Layer 9 of a small transformer language model trained on English Wikipedia (12 layers, counted from 0, width 128). Numbers have three digits each and are written without spaces.
A neuron's activation on a vector x is SiLU(gate . x) times (in . x), where the dot is the dot product.

Input weights of the MLP neurons that the questions are about. A number n stands for (n - 500) times 0.0012.
n117 gate: 318563241664601282405534492578388230443410415693488442496256651376557619541521697559666610451571500483591384406591790695549500652349633652240521613475471558542173598557570345711657528508429586538537669558885500496351425379330479711364221386484375479541496443404541390417457283455612397438504303462627544421641392691656594600664488418232558479278368150753280508667536553284693648443358
n118 gate: 496525607360375471648685677201433584419225423427619566692410357629382389377537562462275373599508581409446446689521292796409336305483258576251661399483595446622676302326409466504492545475441277403350529492651404343297621744346636314550383370624671600632414648300837357671513533414383583434611334441455650404745694336512626353669350426643517580740346252459533359533630562725380670447504
n195 gate: 366407557466333390553333341504580611631345552340349698657376403335616500787595496659416515519389414458447508334576492354883442375523637566549709558461420280523349568489355403508492492241515660418489226611523357580599619635366447558344646451633492634683492519538390410788223435496285611352489526523352567400344508427693654396625597572500477547636469845500500306515351527477265397545694
n299 gate: 504592648328480418619513570635678646297749630846390339758797625773390496578665545538533353426546601376673492475426334658582416690647781660330644546657590356483455455524731328618097406525683516500326471637517362447281492755690451656315666476377562492475512406458418277571401338549583624541566484462529593645504457293562443709393391324528579702420442467655402430691654636529356282698457
n337 gate: 332488609604328430508274628512441665323461316458736652555465540759519411454613547635480519170736538437535778628406429492547338500492546557604621453344275313686380329527543496412360619621745430393429289445603228278465760324385337552473531611624531626352388651524481342555415449453716633266481466282527637563586553545395681548461458616454417735587664500419373488380626422449274637240630
n349 gate: 585767670420512536657632343584463537293693452722356411655696266427508589625504480620541612496573731581338524556395708606435603405653354418624423693529548419701624742413459549392520460346537520380638326736479447274285283552361500318528500388331480394662608335574379404345458598846272557472290638488504349545569348367488931455282420492448385550401451682560604569304651726369338500532331
n418 gate: 635508266313361577776250561542581321254317424447649650345587441457235569599431385543446454600345651373431600469569798384454543555606556384409327481559381350769511584602716434602711485588473481629349323438461523538616601394500577417708581420623457527458830439547424341290660271389527701485262579469317620473658636697603432523538526496678403527367369676485565461496326569640385542500256
n117 in: 342571531565513539352625530288601553371396414200496680345794447782470635452443579313654227325482182544526452365645518645303456558317628542660745487442347290669478618509509358115548323452562500379535614372678327282421473337449456800548425651378226597509716509487631582469281535504513645334365534513335496429368710470579500558544328435586403956571381478379327640340332854222600610732464
n118 in: 428659348853351551428672235433517624679550371442706220521617461257646589483542323306547542610406296709487649496449521470720504457483364685471547547443779525436353416670568474721229521691423547509670343611702461365470616650454458669504474784268214624453395605474445299697531543508504491449276450530273417517292173410454684397681446332592869850375428555391345475416666606393483458533429
n195 in: 662218469457366531379272352613646500458621573565461677555500795449496637562685598588575446680567338729551661449394603409578468508468278447349567369710633273520469574565327404524484469547480477540634524713572548488465615357458641805453674678488460433441082504544040624579467607480563280704676542496406339461488422394324782404555527395411651640620492277558574331609485469603422488558680
n299 in: 676616463650588650305276350343557471612249548480460533368504752385484638366696533533681423715332632692394361370467533594512417387654325583359459471563516260438451532588459657512476420476677882413279276549467467386267562404424849329313599705589451533602637395270492291632432277362521570309537580674310572557328432453658552591443804354620747575479549504391480586395648793475573443336513
n337 in: 614572408438672533676594734379428551781558517475458580644479628297575575429550596663462492458483731424656412504399678606554474487611439419306374300418592563364625124303433372715706330807551487324555752513423262328618207665323559771542275442542504416550782750475450562602369504675530239504366562462663401610685627387328533368613244333450360243449214534533309500529537760492525660475448
n349 in: 565662534414492625577583637556678361521457610399355414574142382361691517363301638425543479526513390509418539324565418418625631363434454559793638478425577595552333663508461465562625785483430423804392245522465797259483574089390255438289370313650417673629730573426714224382415496560622374414517323574359238704530415267526615482337564659589474447250569638581568388334623379735818565775572
n418 in: 462534555383582395362710630425568322475638359512429605241558658673624701425433651526525566571246517762298639450508678538454530681303492382479416632137362433487425579381656470474370309340534353350255652542867398605378585302455596384454296368538267606386562458589634604254776368546627614571588631372345447437433667638504562491521099558533415573538610622471891256425483601271634555537802

Each question shows a token from some text and the vector x that enters the MLP there. A number n stands for (n - 500) times 0.0095.

" a": 430564579456558701425253480567515548450557505374443560636719493453424566471485372516584688612522388513457659609570349641508497442470550398520314387470510485362732404460441615371577387468550360465467418505559450649333527333608465593424482642534492540457487505576468559564235575444356278437497555660379480527468368562632470392486460631582358507546500507591679552638487584412530480596671
Which of these neurons fires most? n195

" f": 295577463425452504552388427345502575603451408445463748537679540685707560529446485401414430404528481360680635534480404432379443674565556527412401629443565379376616261463460444472496479491387395643377443415446404461446377671606606448454442614560528509283580649382572573549380614554480449425533571552414510560373458530629326441446481424416188472429424419309512533312383371634407470588603
Which of these neurons fires most? n337

"us": 522500662605549438558627478415564462455416537606396506458386616595612597331620363490503419777387517540468413370529585421621389572199520507599380413608697433480674516614656621556506379581420527499361565411474625589315229521623493576448585661634539418459557477496521511614358472687481383488461365392322503559397445534500406515503571519387512397567551478487676565529485475467419517521436
Which neuron fires most, and how strongly? n299, at about 1.3

" Mar": 373660576393471500625503496379491568562497408434549700453496797513599607418449604454348438589453441565466524530458478477479476420427488546579456448553639667307535483477528549582445488718447550527540451426551358679540318606719451543552559647604358406448591546457485627454361364611603440468533446559457473594444241526512267536474540473528442369588596510677673300534505612557574742682503
Which neuron fires most, and how strongly? n117, at about 0.15

"g": 541519437490473448503548524364645576658486390510548463534479602559497452308395625535550366313486323572246679475466488488477550488375579435346375554444482566417537348462667459456534536604567509352590464764457268528425573594501493457414447518507447443426371661367538576463474733587431467523291535536296525468339232644522433590556505600576452523495490408477607521294481440590541565540340
Which neuron fires most, and how strongly? n118, at about 1.1

"av": 365532596635508527624728447238479365710437354495510351544532530282544474505504443429452510596471436513258575516677418621460478503367500383630442467528604544378522380653586540525606528451665611410384499405677600428422404540678449649537488445576307487507437621443658344499491559456589501436645394339333475500539278582666398535538443479394390490515594654518618406475629368635594599527341
The two highest activations, in order: n118, n195

" at": 319444610505528567534464591524609515556564536587371598568416366494483565437387578627658633545382402461514566519447469608291501574440580450462363358401551377306722365515681406416565476529502464496524456399419587667578589607455641470466564610513656520578578579537593455611279518487287343408337579553386529550470372608647441364454550643546504410469484361640656574805632467549454439560601
Which neuron fires most, and how strongly? n117, at about 0.59

"b": 466652460458411434581577588579544673478381426530583387603582450561512334267345545393611571471537471321350616658595473777349455678363469475494439482332444333437658381500614477655637500468604592508439335648337433396637543522636493550358389540512339546423556546501564620474369555635564372469636521566550405548459414556420610386624575572390371421526436724389562525587700397720529502666469
Which of these neurons fires most? n337

"l": 520315622343361513500501377302518455327347328610522566560598658435638530429434570582665528505358470539317642498573487490561380586436544439461335456429666381492452404385537642432565432573660570310543533331495413475570239671592566559430588610566540656481646466544506465578443502715544483498350197614742465405593309575580473474415491532562450582429424526491536493581397566506601614458475
Which of these neurons fires most? n117

"y": 538672554207447510510342488534491440389287534236333453536616607490663359335520627404485476562340478505433569458624465552565571540381521580429457589457598471483504373424775514581460644380622454521488552410382604523648570294635534541219601618448573409531564476543464567550505533660529419551523578501649481527584402451572653446492445538546275508579605476549589255672644491621662532378326
Which of these neurons fires most? n117

" d": 541412516597508489443496510518542508494509521499349647574644581632449645429507485474598629511550452529535503533531495716389609410326477436340207577553469361376604351546524603413681432597537414597447425422578372438376442540474606452449478593450363415310503505432593645537606514482407361283373582497300496702395356670602568551554389571469341444510491630386584338333557690624539566606538
Which of these neurons fires most? n418

" A": 422665625316477623617484527518471511516489386589512444491548642481474526416360425468610473433640436598563563677648480635450528502516517507570324564392510502361645448481553345536449494375388460417441395516512438610394661595499550535297459652471493671538515651562484487583317422513419400474468614619305511452523178720632497438454511479637463464428492536494699376605576587490675507551538
Which of these neurons fires most? n299

"i": 524662429448578473449469549563492400512394548379526464549540445393581596488435469514489651499557411609641462426587300617636337810341359523647401580570666594541685430515711683597507580545521657531395497508256469513384481461748593725491596614457609347356496396464582482542553617673550391532444444452587520574664361568324482554537468462525393532592531509381505425284581413497333396530371
Which of these neurons fires most? n418

"ok": 359627589500449437617528385466545537331394479613737453586596498438638611447654541623668678555520595487467528381422380451343552627468451655428353272380582554420660452455571581430755610663617388361381392574578602475652573502575473494531495672633537467488366557544400615516499575435322297539519546569557521687561486577604588178573451608476404423523463622595497391647616433627427511550414
The three highest activations, in order: n337, n117, n299

" ": 480427539402559485443411452439545385558376403486477531424451638504504491269483457603404347472519537516511310542563518502420300664414365517433357307442473372353528351529606735483568414537522468518571494395432356474523495312490554487415672621431545654326372424526583479321389405692253525529546524550459553592418383543620468497295478517297402506561649646426725525330403516523527667634549
Which of these neurons fires most? n118

"an": 471516502614510423603796479521607447462357540392493587581469496402600660299557553640457268631300404592453432538543524454578430553314542561599472448492591604372523716621697433578577388593609512573308543573486533508368367518595450700470588748532512465461388535468622500387387561493613521525469467576454449660609275589448354498426501414454566318569606574392476520471461562574400548307375
Which of these neurons fires most? n117

" \"": 270480587454529662461413504601593449505358568530347668339469589659460612265477576638526466524617524508406481606526540516469431589460463497499361511515384424376646409496537381406585560628566361659504343262653356613577378703552453458455622565474533431431568501561480540484410562597389372435645444516419588640487490618254434330659492611421282501416570587449745334476527559498614437579533
The three highest activations, in order: n418, n118, n337

" an": 489542665508492655425631519522512555467554377380400436657583473437495463425612546651567640508438535540505721552490489571531610536402693551399377531424555657282754526546522632431605455544517276436538298439668494563675558415682435456396556436406459470378565453524592481583213519568409337544462496722339527558435418564577394499466518619560436466473571568495602434659575582650517627604601
The three highest activations, in order: n349, n117, n337

"s": 518558447582367657592508362715537474365589422565595523493510502450533698406415256680496503500403397572469474461317459378332520614347586232532392452624525348522566547614529507457542497540387498496472505576655607464350371439394470632619609673538479540472445436315502582619394534609559319360523605455568331683517549561413464469707371343388509530354603482509548505501661684555440495483262
Which of these neurons fires most? n117